Layer 4 of a small transformer language model trained on English Wikipedia (25 layers, counted from 0, width 96).
In attention head 1, each number of a token's query is one row of weights dot the token's vector x plus its bias. The head spreads its attention over the tokens so far by the softmax of query dot key.

Query weights of the head. A number n stands for (n - 500) times 0.001.
q0 (bias 0.222): 594,403,534,428,653,687,585,588,407,407,447,358,202,475,557,510,487,506,595,373,289,426,549,618,286,430,640,633,546,491,529,428,516,362,673,609,485,566,495,530,464,565,581,513,626,264,492,552,403,620,476,375,665,305,499,467,373,731,419,703,707,490,589,673,532,666,410,470,498,557,643,216,577,574,554,535,352,573,483,529,372,471,490,569,471,471,424,474,398,615,618,471,368,520,616,411
q1 (bias -0.017): 348,483,477,495,588,477,502,447,477,552,391,629,525,311,606,645,580,485,358,455,577,508,379,374,481,365,502,589,542,546,467,653,553,691,431,575,342,375,508,612,590,614,572,512,525,472,433,557,592,487,446,488,559,428,643,606,442,403,392,446,652,599,457,490,478,484,580,496,397,186,484,583,373,475,351,411,413,581,421,668,536,507,316,403,530,551,639,579,429,525,608,440,587,670,643,519
q2 (bias -0.607): 507,278,395,651,674,376,439,304,370,649,313,551,364,451,559,546,697,447,189,524,647,796,649,463,639,406,611,390,452,408,883,663,751,592,515,225,463,563,593,439,558,470,548,450,250,337,704,675,455,335,444,663,684,642,498,715,517,305,479,581,644,632,291,419,162,757,755,447,687,399,304,526,474,322,657,390,326,350,409,174,557,758,353,479,556,554,611,301,462,367,714,582,461,441,687,521
q3 (bias -0.125): 379,629,480,449,410,441,559,436,587,561,544,564,511,411,479,506,485,489,467,456,608,615,457,513,593,501,531,516,437,483,651,776,470,543,453,492,432,345,529,532,486,471,473,437,395,630,438,419,461,403,415,725,348,490,470,402,549,427,619,316,420,618,371,419,374,401,625,393,438,600,287,535,529,613,593,463,422,497,593,475,560,560,540,437,514,481,470,562,526,275,603,622,493,590,627,632
q4 (bias -0.332): 500,604,578,449,436,423,561,474,535,537,396,612,374,568,463,569,421,495,541,531,493,560,483,563,530,406,455,529,540,501,510,571,498,557,518,498,598,543,674,331,547,495,527,427,448,518,564,568,378,548,370,586,557,537,537,516,454,500,547,507,448,583,463,412,405,449,435,428,544,478,441,433,574,500,577,502,302,431,541,381,527,577,531,605,405,516,424,464,635,411,459,537,449,478,511,600
q5 (bias -0.696): 519,562,563,470,550,280,636,331,506,484,347,555,362,615,616,549,407,566,426,686,738,688,433,578,442,401,457,422,216,518,451,786,598,539,436,292,560,476,550,436,681,508,658,451,442,548,527,575,351,442,376,783,561,542,488,544,332,422,340,431,447,759,274,232,339,455,397,342,664,532,366,476,520,582,754,566,260,442,502,406,384,719,472,349,499,553,694,352,766,506,521,553,344,493,640,659
q6 (bias 0.103): 541,545,389,576,455,537,637,527,544,555,493,406,705,456,250,571,695,452,543,513,597,298,535,238,442,492,461,421,561,561,426,561,425,317,293,561,649,493,471,466,329,444,603,446,419,698,358,487,536,756,380,449,354,632,524,600,444,545,542,442,588,384,627,498,573,403,536,665,639,767,455,542,456,513,533,292,201,646,587,301,501,500,553,650,577,534,445,618,533,667,497,435,433,218,545,402
q7 (bias 0.014): 608,472,680,685,481,619,522,496,578,333,646,394,532,559,531,615,454,358,562,403,511,450,505,707,221,509,438,466,517,505,543,542,556,235,419,582,401,540,823,406,517,786,383,579,697,249,497,282,475,489,543,572,403,332,371,285,603,476,489,320,416,583,359,446,473,484,442,479,433,754,352,687,420,703,529,542,672,414,484,347,282,452,435,512,588,414,540,547,379,458,578,655,627,580,413,479
q8 (bias -0.045): 582,250,664,590,519,336,589,435,529,467,651,672,70,499,531,513,527,244,668,565,522,581,468,771,421,763,520,499,452,515,502,502,346,468,470,478,504,528,826,570,193,497,307,611,445,354,318,496,513,401,384,414,652,649,409,510,361,541,489,417,632,569,472,501,424,787,235,553,468,678,526,220,702,467,270,402,333,567,621,584,631,546,550,285,595,191,588,525,605,353,622,501,405,439,621,445
q9 (bias 0.071): 545,497,584,328,269,460,541,380,669,552,466,518,726,336,551,490,578,424,341,426,482,431,451,348,277,300,325,579,618,484,339,414,713,672,686,498,575,401,393,544,475,612,383,452,622,400,642,595,649,524,373,509,361,404,583,447,475,417,605,773,464,448,358,451,610,551,480,444,478,542,503,650,475,167,669,638,436,276,829,540,641,522,579,216,557,610,424,550,503,468,521,396,405,591,789,487
q10 (bias -0.018): 493,389,341,625,556,623,707,481,418,315,521,542,580,490,593,503,648,628,337,487,363,617,373,412,562,389,559,524,535,511,469,529,482,608,648,566,571,398,393,392,589,536,383,416,476,469,403,286,627,485,251,704,543,483,696,476,702,606,568,483,530,827,466,368,443,369,780,448,423,277,563,267,587,545,380,465,391,568,427,668,468,700,711,601,431,451,521,409,765,312,362,425,527,530,474,524
q11 (bias -0.061): 227,557,484,358,718,420,588,730,207,523,610,743,593,550,353,725,655,446,611,458,422,384,513,466,292,526,545,681,515,694,431,800,335,365,614,497,380,522,754,495,315,585,451,518,485,478,562,685,553,576,518,524,386,474,565,456,328,259,546,576,525,528,547,818,296,412,446,568,505,535,401,521,319,558,472,622,510,441,480,382,536,525,569,443,430,509,373,398,535,457,333,541,502,673,538,341
q12 (bias 0.071): 271,561,494,706,437,567,316,484,698,406,241,561,558,693,455,658,617,628,297,420,594,435,284,517,490,578,472,497,444,372,698,386,511,421,381,593,386,288,356,694,341,486,432,363,440,458,616,675,637,347,336,618,625,671,576,572,516,347,499,622,480,488,407,638,543,324,529,418,547,344,392,367,701,420,540,630,595,589,619,540,459,449,437,620,757,309,505,535,573,550,722,345,651,534,506,388
q13 (bias -0.072): 722,466,340,498,569,429,395,539,704,410,454,600,415,581,468,482,411,296,430,564,559,528,726,353,533,675,262,610,441,533,508,564,402,448,719,403,395,544,266,287,580,505,728,776,447,468,679,467,513,768,543,600,536,554,422,679,588,455,319,763,467,618,755,372,526,607,463,671,442,348,364,380,433,235,567,291,461,379,410,210,361,468,512,417,429,468,636,524,455,403,486,342,744,489,599,716
q14 (bias 0.007): 606,787,495,449,329,315,549,517,508,407,565,372,312,680,399,219,730,563,588,431,381,549,542,506,517,475,430,634,400,414,760,430,618,940,471,483,340,282,465,545,607,604,344,417,795,485,573,584,572,669,403,583,446,552,512,339,372,542,348,377,337,528,365,438,406,473,404,641,520,535,634,343,334,326,587,445,361,417,658,485,488,619,450,521,520,485,575,648,534,545,550,539,512,580,549,698
q15 (bias -0.049): 564,459,498,163,484,707,329,298,544,477,453,311,386,351,431,388,467,385,388,513,393,565,642,579,515,604,667,373,328,626,478,633,512,423,472,463,395,677,452,674,303,594,773,270,420,318,624,354,554,490,492,726,669,359,628,501,712,469,400,580,530,457,427,646,534,484,362,417,479,777,373,445,624,483,616,558,329,482,740,385,462,734,620,477,553,650,411,207,375,587,629,566,498,533,467,574
q16 (bias -0.005): 577,525,315,432,513,637,648,644,357,336,455,431,255,704,775,507,452,611,389,494,579,421,826,432,529,670,565,439,460,747,486,450,471,155,324,524,458,577,313,295,398,313,407,450,563,516,434,563,620,383,513,346,241,479,758,284,518,687,464,402,470,594,476,560,682,634,509,406,617,314,523,537,410,358,459,683,552,476,549,573,546,327,574,534,321,461,268,756,664,618,347,413,563,713,272,605
q17 (bias -0.045): 641,404,513,552,495,588,500,480,390,380,441,546,655,439,412,517,318,297,535,413,599,442,150,482,657,512,409,414,508,539,501,527,570,545,455,506,468,617,512,448,304,355,468,440,458,653,544,510,607,349,575,654,482,444,443,542,341,683,535,342,657,504,524,558,574,384,392,530,606,539,396,415,583,335,542,572,568,344,600,471,756,732,527,542,710,564,351,662,541,763,425,633,538,322,617,379
q18 (bias 0.141): 283,476,585,502,494,408,431,629,523,237,400,689,461,758,415,329,595,454,306,441,459,429,453,339,392,589,360,403,562,719,537,492,475,433,429,584,558,694,509,401,510,679,614,388,495,696,667,425,370,375,654,568,637,319,497,420,533,722,664,519,410,368,621,450,250,507,539,372,294,411,388,485,664,549,557,594,417,804,526,687,496,459,464,404,409,494,635,533,423,422,448,579,507,681,576,503
q19 (bias -0.064): 449,453,556,712,739,515,343,410,313,605,461,501,485,227,349,686,455,424,450,488,380,545,603,477,494,496,529,527,419,604,648,319,541,578,517,356,478,393,556,457,640,533,489,424,785,652,410,549,755,564,313,546,589,724,592,674,489,240,304,487,441,478,391,384,560,240,540,407,248,492,472,494,271,872,468,447,610,569,524,162,657,579,734,264,461,473,358,399,680,635,549,596,436,730,511,487
q20 (bias 0.112): 311,468,322,641,476,495,632,430,499,271,804,325,455,353,482,490,590,501,511,611,560,491,390,628,397,476,637,436,422,599,567,623,523,451,508,423,486,344,624,402,527,339,701,533,362,621,454,429,316,526,530,761,599,545,483,256,154,480,588,399,563,564,421,692,541,427,595,385,579,402,238,627,580,635,629,664,449,548,632,802,541,498,544,423,394,685,638,678,268,414,692,432,496,525,376,513
q21 (bias -0.062): 579,621,654,504,468,427,640,259,398,428,530,637,544,486,513,503,420,279,407,703,508,604,435,501,485,802,561,453,279,691,314,320,479,557,775,576,446,552,553,475,686,621,743,343,470,720,666,462,593,777,461,527,223,375,728,700,400,547,362,279,616,322,448,496,404,509,546,486,381,416,467,608,704,365,264,471,531,367,802,619,546,286,465,497,530,632,328,417,549,361,697,377,610,315,317,478
q22 (bias 0.002): 489,398,694,360,428,400,669,362,380,585,500,389,554,466,532,434,424,621,306,540,397,495,661,698,626,299,567,478,532,415,669,446,247,492,377,397,638,648,820,527,352,422,417,479,453,424,371,651,396,626,727,422,471,286,309,542,655,408,613,495,402,485,516,541,498,505,550,742,456,456,580,484,681,550,727,405,502,583,548,472,351,435,637,397,562,442,342,424,487,394,342,501,395,643,509,523
q23 (bias -0.037): 480,644,505,358,686,604,357,641,629,455,499,493,616,527,266,628,549,695,729,597,625,550,616,458,695,600,530,153,371,428,408,523,620,499,671,413,361,446,637,509,522,570,270,461,540,625,400,174,472,403,611,424,533,449,590,436,525,342,515,598,866,403,471,569,520,403,767,477,489,308,459,358,590,440,754,529,419,541,647,318,380,385,407,446,450,516,461,487,551,254,313,539,383,567,344,551
q24 (bias -0.039): 623,537,366,328,460,276,646,599,525,560,520,428,370,682,374,906,261,388,501,465,533,470,360,697,501,234,436,549,338,442,686,414,640,398,473,387,609,440,224,504,814,469,603,367,651,534,656,619,497,657,689,362,454,453,537,472,381,539,708,518,367,636,567,524,554,257,467,403,475,881,493,355,518,348,605,659,559,695,498,441,609,348,659,497,515,452,493,278,493,557,524,345,545,519,592,474
q25 (bias -0.044): 588,420,314,604,561,585,429,484,417,784,484,575,518,465,663,391,513,510,470,570,333,671,557,410,362,347,468,15,333,375,271,686,412,580,391,690,589,635,557,720,471,394,620,493,606,680,523,523,453,270,532,470,516,620,352,459,392,709,486,531,537,479,492,569,355,634,421,494,455,456,290,513,579,503,657,655,471,354,369,689,335,452,577,557,515,431,424,423,496,676,599,186,579,623,382,715
q26 (bias 0.031): 530,695,349,797,568,344,455,429,718,639,415,619,476,506,665,546,432,230,429,411,542,616,565,547,510,632,541,569,350,655,354,581,477,546,541,651,433,505,451,290,477,516,577,557,371,428,526,473,604,561,427,526,578,344,435,475,535,552,450,284,527,494,438,403,441,295,535,640,592,624,593,328,430,443,394,439,492,388,745,523,401,292,626,582,363,571,995,696,490,590,359,546,273,440,522,313
q27 (bias -0.064): 521,357,487,526,478,496,516,513,137,220,405,406,448,488,656,701,532,720,307,276,387,571,492,304,689,685,361,475,490,592,513,536,637,628,450,492,548,422,414,532,376,727,547,495,542,505,425,586,598,561,551,364,792,548,431,643,235,853,403,364,384,444,623,561,631,447,520,660,498,523,340,575,582,441,478,578,462,313,368,638,552,652,401,372,506,476,725,405,796,279,352,553,683,627,153,408
q28 (bias -0.062): 294,371,490,240,561,207,582,523,433,395,280,420,616,471,643,696,714,418,473,661,562,591,480,554,614,535,362,384,491,466,391,528,387,587,465,680,515,519,526,482,503,412,561,469,438,440,588,625,431,597,823,555,378,713,521,413,443,390,432,666,580,783,363,520,541,307,133,468,451,766,507,337,425,427,564,655,536,391,481,512,377,296,438,348,383,850,809,635,507,554,514,527,570,482,397,802
q29 (bias 0.049): 441,800,580,417,494,422,398,768,560,685,541,537,565,413,419,570,445,481,451,308,394,357,419,342,515,570,308,397,523,679,523,684,439,351,660,339,756,396,532,499,404,534,579,539,350,251,393,237,333,769,552,325,643,461,385,598,608,690,457,257,504,470,429,490,524,438,527,580,283,609,646,490,483,507,574,430,488,404,547,658,586,726,510,550,522,504,407,464,476,530,481,324,482,576,473,526
q30 (bias 0.099): 673,186,472,641,577,281,376,556,488,390,546,586,611,460,441,585,575,506,440,612,556,547,615,450,597,551,642,421,598,350,706,552,292,625,584,423,781,377,527,553,600,496,492,524,312,473,639,517,555,357,373,344,730,547,548,202,434,324,517,477,482,364,605,637,793,311,383,610,398,436,452,423,449,259,431,429,516,700,533,477,695,484,570,475,243,454,517,553,365,546,570,533,532,392,494,534
q31 (bias 0.067): 646,455,632,625,444,504,450,540,385,453,566,582,389,416,450,546,371,515,603,451,665,464,501,417,403,505,316,297,670,523,558,432,275,534,496,535,360,685,656,618,570,617,523,471,467,361,711,475,484,522,378,740,532,520,505,767,397,462,513,517,244,676,603,884,498,585,388,568,521,479,524,270,600,535,500,480,389,278,597,503,537,429,507,588,362,556,338,751,445,203,565,296,455,715,500,499

Each question shows a short text with each token's key, already scaled and adjusted for position as the last token sees it. A number n stands for (n - 500) times 0.0064.

Then comes the last token's vector x. A number n stands for (n - 500) times 0.0096.

0 "h": 473,448,364,555,231,417,472,339,512,510,509,524,478,512,538,536,466,489,467,508,482,545,535,499,553,519,503,529,548,425,516,501
1 "on": 524,462,355,546,238,426,498,348,484,459,510,530,500,520,468,554,503,474,471,505,423,523,554,490,512,526,518,497,509,415,518,465
2 "e": 583,489,343,491,267,423,575,348,465,489,471,580,452,552,503,570,488,505,485,498,452,534,510,469,501,486,528,459,564,459,483,457
3 "tic": 543,548,325,523,235,409,554,391,486,453,507,533,446,522,554,602,473,465,486,538,420,531,544,482,538,553,524,491,554,496,443,480
4 " ": 476,515,367,515,191,374,554,313,507,508,525,551,458,513,545,535,474,504,476,497,457,564,511,487,478,498,551,504,569,419,487,493
x: 423,454,306,512,601,406,454,433,494,537,653,433,695,310,441,345,650,299,587,403,395,335,719,496,645,653,320,396,571,412,510,400,469,620,520,615,539,318,472,517,430,423,406,465,428,554,280,437,628,513,772,443,406,588,299,706,646,594,602,459,436,439,641,555,616,510,562,457,303,412,424,495,535,424,381,638,678,656,604,494,450,321,633,527,530,413,536,702,358,545,642,550,635,579,419,517
Which token does the last token look at most? 4 " "

0 "T": 453,471,292,590,195,384,496,361,481,464,520,587,454,508,520,486,458,433,495,521,479,531,515,520,485,531,429,492,533,465,526,497
1 "A ": 483,464,328,599,165,363,528,360,516,472,559,606,448,506,531,532,449,420,504,550,516,516,521,521,447,518,460,465,497,436,483,528
2 "L": 535,456,229,604,94,345,548,343,464,429,539,600,468,530,511,512,444,418,476,538,499,494,522,461,483,547,506,483,554,459,501,488
3 "or": 572,551,291,575,185,388,532,361,445,408,542,535,449,563,487,511,444,415,504,521,478,501,502,515,523,535,542,452,490,448,470,398
4 "en": 513,562,327,518,187,408,552,343,453,443,524,547,481,563,485,590,476,447,490,491,444,507,483,450,533,596,532,532,559,441,490,498
x: 512,677,357,427,607,661,580,577,432,591,513,486,617,466,360,508,453,425,824,293,454,364,454,464,365,450,564,600,576,466,460,351,381,603,522,772,412,294,267,470,439,638,432,314,630,391,330,297,385,432,654,293,481,570,370,682,623,763,645,645,419,456,517,635,679,709,368,476,390,439,490,405,423,441,570,444,530,606,686,517,653,401,528,545,638,410,603,514,485,535,476,296,566,447,516,531
Which token does the last token look at most, and with what share of its attention? 2 "L", with about 100%

0 "d ": 481,530,325,679,96,330,534,342,497,489,562,595,481,495,514,545,414,457,424,566,455,495,529,495,494,505,527,479,535,428,505,512
1 "S": 464,460,260,642,81,323,516,336,442,458,515,614,486,538,523,526,426,434,479,538,485,481,509,473,488,559,524,466,547,445,516,502
2 "por": 563,436,290,590,193,373,534,389,466,463,565,568,443,516,525,525,439,418,458,548,446,524,469,465,543,583,505,437,505,443,431,470
3 "t": 571,523,279,516,213,410,521,395,484,441,512,615,403,518,498,546,434,421,500,539,455,535,529,505,456,581,501,482,559,489,460,519
4 "s": 494,550,328,529,204,376,539,350,463,504,481,600,424,561,530,567,478,443,503,527,458,528,482,535,487,563,501,488,554,475,462,489
x: 583,382,334,567,524,673,598,461,456,399,608,427,608,401,466,333,609,394,779,287,448,387,492,505,553,615,429,394,676,404,297,325,703,443,581,654,508,379,442,311,569,507,584,398,554,379,334,421,342,570,585,467,398,532,367,628,747,534,659,489,552,423,691,435,598,518,422,456,447,556,549,654,455,528,362,625,665,604,639,586,570,245,587,394,552,344,514,528,367,404,596,593,741,420,578,378
Which two tokens does the last token look at most, in order? 1 "S", 2 "por"

0 "h": 473,448,364,555,231,417,472,339,512,510,509,524,478,512,538,536,466,489,467,508,482,545,535,499,553,519,503,529,548,425,516,501
1 "av": 514,452,358,555,247,417,496,391,466,430,525,524,477,512,508,538,465,439,528,497,466,523,571,505,514,506,489,452,437,464,472,454
2 "e ": 488,488,333,604,117,363,521,329,511,443,537,575,484,491,503,514,457,486,473,550,473,524,543,467,471,517,522,509,510,399,497,481
3 "be": 580,462,239,604,71,358,535,367,432,452,546,622,470,507,494,494,421,478,472,550,479,502,541,444,481,496,561,455,550,420,508,463
4 "en ": 549,499,269,575,106,366,522,352,466,440,545,583,476,514,521,499,473,474,492,537,501,497,504,450,466,529,547,547,520,412,523,522
x: 434,530,477,497,724,467,485,382,428,368,612,465,552,425,596,400,652,318,688,250,616,332,535,490,473,404,400,469,560,449,548,334,381,287,423,704,542,249,422,503,174,650,413,486,457,369,344,484,627,417,605,496,552,539,493,531,559,544,624,588,615,461,684,781,637,714,563,447,382,436,589,554,616,386,332,539,560,437,584,458,396,422,652,513,594,304,413,815,422,536,616,521,530,569,512,580
Which two tokens does the last token look at most, in order? 3 "be", 4 "en "

0 "ul": 407,453,321,515,231,440,542,364,535,391,495,555,434,578,530,552,463,461,476,491,452,484,467,469,496,539,564,524,569,472,489,451
1 "t": 508,418,313,510,246,450,527,381,497,400,495,583,417,542,508,549,440,473,528,484,464,537,492,507,469,590,517,551,560,506,484,484
2 "y ": 490,474,342,577,190,373,528,340,516,445,524,586,462,530,496,591,442,501,467,498,479,537,508,501,451,535,526,525,539,458,489,507
3 "in ": 542,472,238,630,101,362,513,347,494,460,564,588,484,498,542,500,432,480,462,537,495,497,474,491,449,509,573,503,525,436,517,486
4 "A": 517,537,240,563,71,322,511,352,464,403,520,611,462,549,489,522,459,448,463,532,480,486,523,493,469,555,509,480,552,427,506,524
x: 367,317,381,588,605,375,532,562,371,440,410,320,560,367,434,370,511,321,651,373,549,408,609,491,577,505,516,424,604,562,413,207,529,434,640,724,491,411,339,452,371,492,453,514,651,525,340,377,592,554,610,395,550,435,485,634,494,522,535,557,425,430,513,754,598,717,548,557,203,478,729,427,733,533,567,593,461,601,567,483,357,437,568,564,505,404,618,739,374,432,474,586,535,364,676,602
Which two tokens does the last token look at most, in order? 4 "A", 3 "in "

0 "m ": 474,541,298,661,115,351,528,354,511,440,552,587,460,526,522,494,422,431,495,568,467,497,537,478,477,510,538,510,548,423,469,491
1 "(": 490,506,311,600,141,343,539,350,489,483,537,581,494,565,527,520,423,468,461,544,493,527,516,516,467,517,554,478,565,431,504,493
2 "3": 537,454,278,568,114,356,527,360,490,458,488,631,448,543,517,522,442,438,486,556,462,536,505,483,473,555,524,500,552,452,548,497
3 "1": 547,532,339,497,205,387,527,360,489,459,483,590,438,596,503,555,454,456,504,555,486,531,488,516,513,536,472,479,582,456,544,510
4 "0 ": 504,528,331,492,170,378,529,306,488,450,531,569,426,596,538,494,442,463,546,564,469,528,514,529,479,491,468,521,528,450,519,476
x: 354,507,433,700,421,428,574,297,475,364,563,364,518,320,429,274,604,376,743,342,401,374,470,404,602,656,458,421,614,560,543,318,430,554,438,588,529,290,336,413,458,576,472,482,440,539,234,374,691,442,592,447,478,533,360,562,538,529,597,580,400,566,663,713,671,334,522,396,372,568,554,511,788,557,450,539,704,622,651,488,581,498,599,574,741,478,478,677,465,411,536,513,588,590,417,521
Which token does the last token look at most? 0 "m "

0 "P": 465,470,311,584,157,384,536,340,473,493,542,604,457,541,533,503,452,448,509,505,482,497,475,473,515,554,441,468,560,456,497,541
1 "on": 481,459,287,609,234,431,497,378,444,463,502,565,510,526,484,499,506,481,500,487,440,504,476,486,564,536,509,451,543,407,485,484
2 "ti": 572,453,304,556,174,410,526,377,452,440,517,588,463,557,498,564,455,480,452,536,430,513,534,550,533,536,489,470,611,487,492,518
3 "f": 548,545,347,503,218,411,539,365,473,481,485,539,511,580,487,532,451,501,459,523,399,548,504,483,519,545,532,494,575,504,435,519
4 "ic": 486,552,333,475,304,419,515,368,472,465,503,537,440,558,549,569,486,516,472,469,427,514,513,456,540,562,565,475,529,499,446,531
x: 538,485,231,528,503,604,523,698,427,530,607,378,597,445,396,600,362,244,612,424,484,466,508,551,520,612,408,484,490,488,373,435,551,562,473,641,479,406,373,591,429,348,358,311,481,440,548,283,551,450,528,464,620,562,476,579,717,673,457,396,508,418,615,576,612,601,438,446,190,714,405,378,446,358,579,475,742,773,571,559,381,370,544,478,412,442,489,748,455,386,640,505,802,682,369,516
Which token does the last token look at most? 2 "ti"

0 "is": 452,477,341,591,188,412,521,366,443,465,505,577,424,521,497,567,471,504,511,476,464,499,510,491,524,593,518,504,561,514,433,540
1 "h ": 472,477,347,616,162,367,546,328,521,476,550,589,488,528,529,564,447,486,451,517,459,494,533,482,496,522,550,480,573,453,503,507
2 "L": 536,469,246,606,100,344,535,339,473,433,534,588,462,529,501,518,434,427,471,535,497,496,516,466,489,545,520,493,551,465,501,479
3 "it": 568,529,259,568,198,402,483,363,448,492,508,593,450,531,515,541,444,448,490,548,447,555,535,523,565,524,561,510,531,430,480,422
4 "er": 498,597,330,507,223,400,559,321,508,430,529,504,425,618,522,521,491,455,468,469,456,525,478,458,539,564,573,489,517,440,499,459
x: 459,564,349,384,565,578,584,482,494,563,503,347,578,368,445,529,375,351,710,402,431,294,486,403,376,590,402,488,609,396,571,274,701,523,456,725,481,522,321,513,524,581,524,408,704,435,400,178,358,564,584,327,504,547,255,719,584,665,535,581,510,494,629,594,663,456,457,437,289,487,478,495,713,491,580,562,373,713,587,623,555,470,555,590,676,374,430,582,349,443,664,372,514,662,454,549
Which token does the last token look at most? 2 "L"

0 "d": 451,423,326,576,235,390,519,352,467,481,533,603,451,511,523,543,508,453,498,524,458,518,485,510,518,547,458,479,531,445,470,504
1 "c": 520,433,307,579,224,397,486,396,484,466,522,584,444,521,552,544,502,464,482,506,438,556,473,488,507,565,485,477,553,447,441,488
2 "ar": 563,502,346,549,250,406,537,404,480,474,534,559,432,567,539,510,529,515,506,524,469,546,501,457,542,532,511,505,531,479,466,477
3 "d ": 505,504,367,572,194,367,549,328,491,491,531,577,480,487,525,564,465,501,469,518,465,543,520,508,502,511,514,505,560,447,484,497
4 "s": 537,520,232,585,86,322,526,354,448,469,514,634,447,535,523,523,439,447,471,548,473,501,491,484,472,548,569,505,545,453,493,470
x: 507,381,406,569,769,546,608,490,417,340,591,444,543,338,591,291,708,377,716,270,545,392,614,454,549,477,502,445,632,434,435,349,641,433,505,652,470,453,306,262,406,490,426,459,613,375,221,523,580,646,508,343,447,434,512,629,654,544,676,407,484,482,692,621,543,570,476,540,370,512,581,575,494,576,407,607,465,591,621,581,434,334,493,385,521,380,584,786,375,357,599,461,555,452,692,504
Which token does the last token look at most? 4 "s"

0 "| ": 507,517,340,645,126,340,556,367,506,520,554,568,520,509,516,500,396,479,460,564,526,520,524,476,476,491,531,502,514,419,519,501
1 "19": 474,484,284,649,90,365,544,373,469,473,538,586,481,524,517,527,444,445,469,570,480,495,502,481,507,569,527,497,558,430,514,483
2 "7": 539,471,315,531,218,393,523,388,475,471,485,613,450,577,516,588,463,491,526,490,508,511,470,493,496,610,524,463,566,482,503,514
3 "2 ": 544,527,317,516,205,389,515,325,480,507,543,587,442,576,560,537,459,494,532,555,488,528,498,514,512,523,512,489,560,458,520,495
4 "| ": 492,494,296,527,169,363,540,362,482,497,518,559,511,555,546,541,414,489,513,543,536,523,483,509,477,533,518,507,548,434,530,518
x: 346,471,475,578,526,491,525,419,377,486,593,411,466,366,486,358,623,270,563,270,630,471,478,518,534,361,485,552,554,519,497,350,472,434,454,651,467,326,458,384,445,669,495,464,491,500,160,499,698,526,634,483,230,390,380,707,537,578,632,287,486,512,697,706,643,466,629,500,324,565,611,470,629,395,513,633,682,525,709,526,541,376,573,467,645,481,446,654,373,436,519,637,545,579,473,600
Which token does the last token look at most? 0 "| "

0 "l ": 477,522,308,688,111,339,528,340,504,480,568,605,491,499,519,557,410,444,413,548,479,513,530,506,482,524,528,470,522,460,493,492
1 "P": 483,455,266,627,73,335,528,346,477,459,550,614,467,545,503,524,414,428,469,543,467,486,505,472,485,565,503,465,547,444,516,526
2 "O": 573,448,306,568,147,365,514,343,424,483,515,618,476,557,511,516,468,441,473,507,467,511,486,461,539,528,456,456,560,455,498,506
3 "R": 539,528,293,527,220,379,553,330,448,492,539,584,491,541,512,518,467,461,495,514,508,514,471,495,507,544,476,464,534,469,500,481
4 " ": 505,543,314,555,180,363,542,356,495,517,564,610,487,527,546,547,413,452,493,542,511,586,514,509,494,520,482,450,489,435,477,514
x: 408,467,408,501,509,512,450,521,448,413,641,330,494,289,493,267,654,365,624,468,382,375,590,402,653,426,484,435,597,429,438,369,488,441,418,616,643,26,437,420,423,621,531,547,508,571,328,470,568,534,666,455,395,574,313,722,654,571,422,546,723,440,571,698,569,434,580,484,465,457,540,485,746,298,446,588,738,584,711,540,576,393,607,430,664,583,491,619,358,527,599,423,518,586,482,435
Which token does the last token look at most? 1 "P"

0 " ": 471,520,314,670,73,327,540,341,501,483,554,608,474,535,515,532,410,452,448,560,472,524,540,479,465,502,561,488,522,406,513,500
1 "I": 503,440,275,643,99,337,516,365,474,449,545,618,495,529,512,522,481,438,432,539,456,492,516,491,514,535,533,494,536,458,512,508
2 "m": 530,471,302,587,218,410,483,371,455,452,548,483,479,537,465,546,408,474,527,486,485,515,513,536,529,592,525,458,581,462,473,497
3 "ol": 545,532,333,533,196,392,566,367,521,388,480,578,444,580,503,533,447,452,470,550,437,480,515,504,493,504,536,528,537,492,475,472
4 "a ": 479,541,388,503,224,389,556,340,542,437,592,578,482,527,517,528,500,492,510,497,515,485,527,493,458,549,513,520,534,424,504,515
x: 413,532,369,549,430,257,504,493,515,484,591,239,656,386,457,328,476,371,604,350,533,196,623,419,601,532,339,497,550,426,468,333,424,395,479,698,500,324,438,545,478,513,465,439,416,546,378,531,506,392,635,390,512,614,265,502,656,601,584,412,599,605,696,637,730,585,578,528,416,429,559,394,651,464,342,570,826,563,820,514,546,452,574,574,711,419,563,471,416,512,630,505,563,528,457,520
Which token does the last token look at most? 1 "I"

0 "ec": 460,443,378,605,173,404,535,381,492,414,478,603,463,533,487,568,502,475,455,461,464,510,493,452,462,575,541,478,512,501,436,518
1 "i": 517,449,344,542,276,422,527,393,471,458,503,571,438,528,490,567,482,530,481,473,471,505,515,486,520,516,538,493,560,477,482,491
2 "al ": 503,476,324,593,125,366,544,348,464,430,517,587,461,495,521,520,445,512,482,529,486,492,505,499,442,531,552,522,562,452,478,502
3 "P": 538,496,250,576,79,337,543,345,474,443,540,607,451,525,511,522,422,447,481,544,466,492,500,469,472,562,505,484,548,449,508,523
4 "ro": 510,554,282,566,96,372,536,382,431,448,491,583,457,544,476,520,484,434,492,464,478,534,492,496,523,534,494,478,585,423,440,473
x: 402,246,427,508,651,653,503,435,518,489,313,461,567,445,522,497,662,456,782,368,490,537,538,504,511,492,659,346,557,374,533,282,423,643,615,713,590,374,374,489,368,483,487,463,647,191,302,353,618,656,723,513,428,654,327,496,624,613,500,519,443,370,430,735,561,563,479,404,312,337,623,471,566,530,564,551,438,624,550,578,449,409,692,470,535,443,649,497,332,374,634,344,576,488,562,614
Which token does the last token look at most? 3 "P"

0 "re": 410,458,353,535,195,400,590,341,423,414,508,563,443,556,514,571,440,479,492,502,398,484,487,523,497,543,498,481,547,466,478,530
1 "e ": 482,475,349,594,163,365,538,338,479,479,534,553,484,524,523,574,435,473,478,521,435,481,519,423,476,539,506,493,534,440,444,536
2 "o": 510,450,269,637,86,342,535,409,453,453,511,634,464,530,481,525,450,455,473,514,460,456,525,440,477,501,558,470,581,416,460,472
3 "ther ": 513,433,325,595,160,349,532,334,457,485,534,546,482,492,511,520,417,487,457,554,478,475,535,498,478,508,538,508,552,438,483,503
4 "p": 532,501,226,590,58,330,533,360,480,477,557,608,462,494,479,516,413,466,450,580,463,496,490,461,477,569,520,495,553,443,489,501
x: 556,324,483,550,776,556,503,437,553,399,547,346,374,421,407,360,747,229,733,429,540,406,689,472,510,338,465,512,637,473,465,427,636,313,482,722,534,367,348,376,293,392,482,483,697,466,241,502,685,538,599,299,530,435,629,524,491,526,658,404,431,429,617,606,581,516,582,546,266,520,628,516,555,492,562,515,485,665,609,633,343,439,583,500,489,417,506,715,446,371,609,505,537,411,479,474
Which token does the last token look at most, and with what share of its attention? 4 "p", with about 90%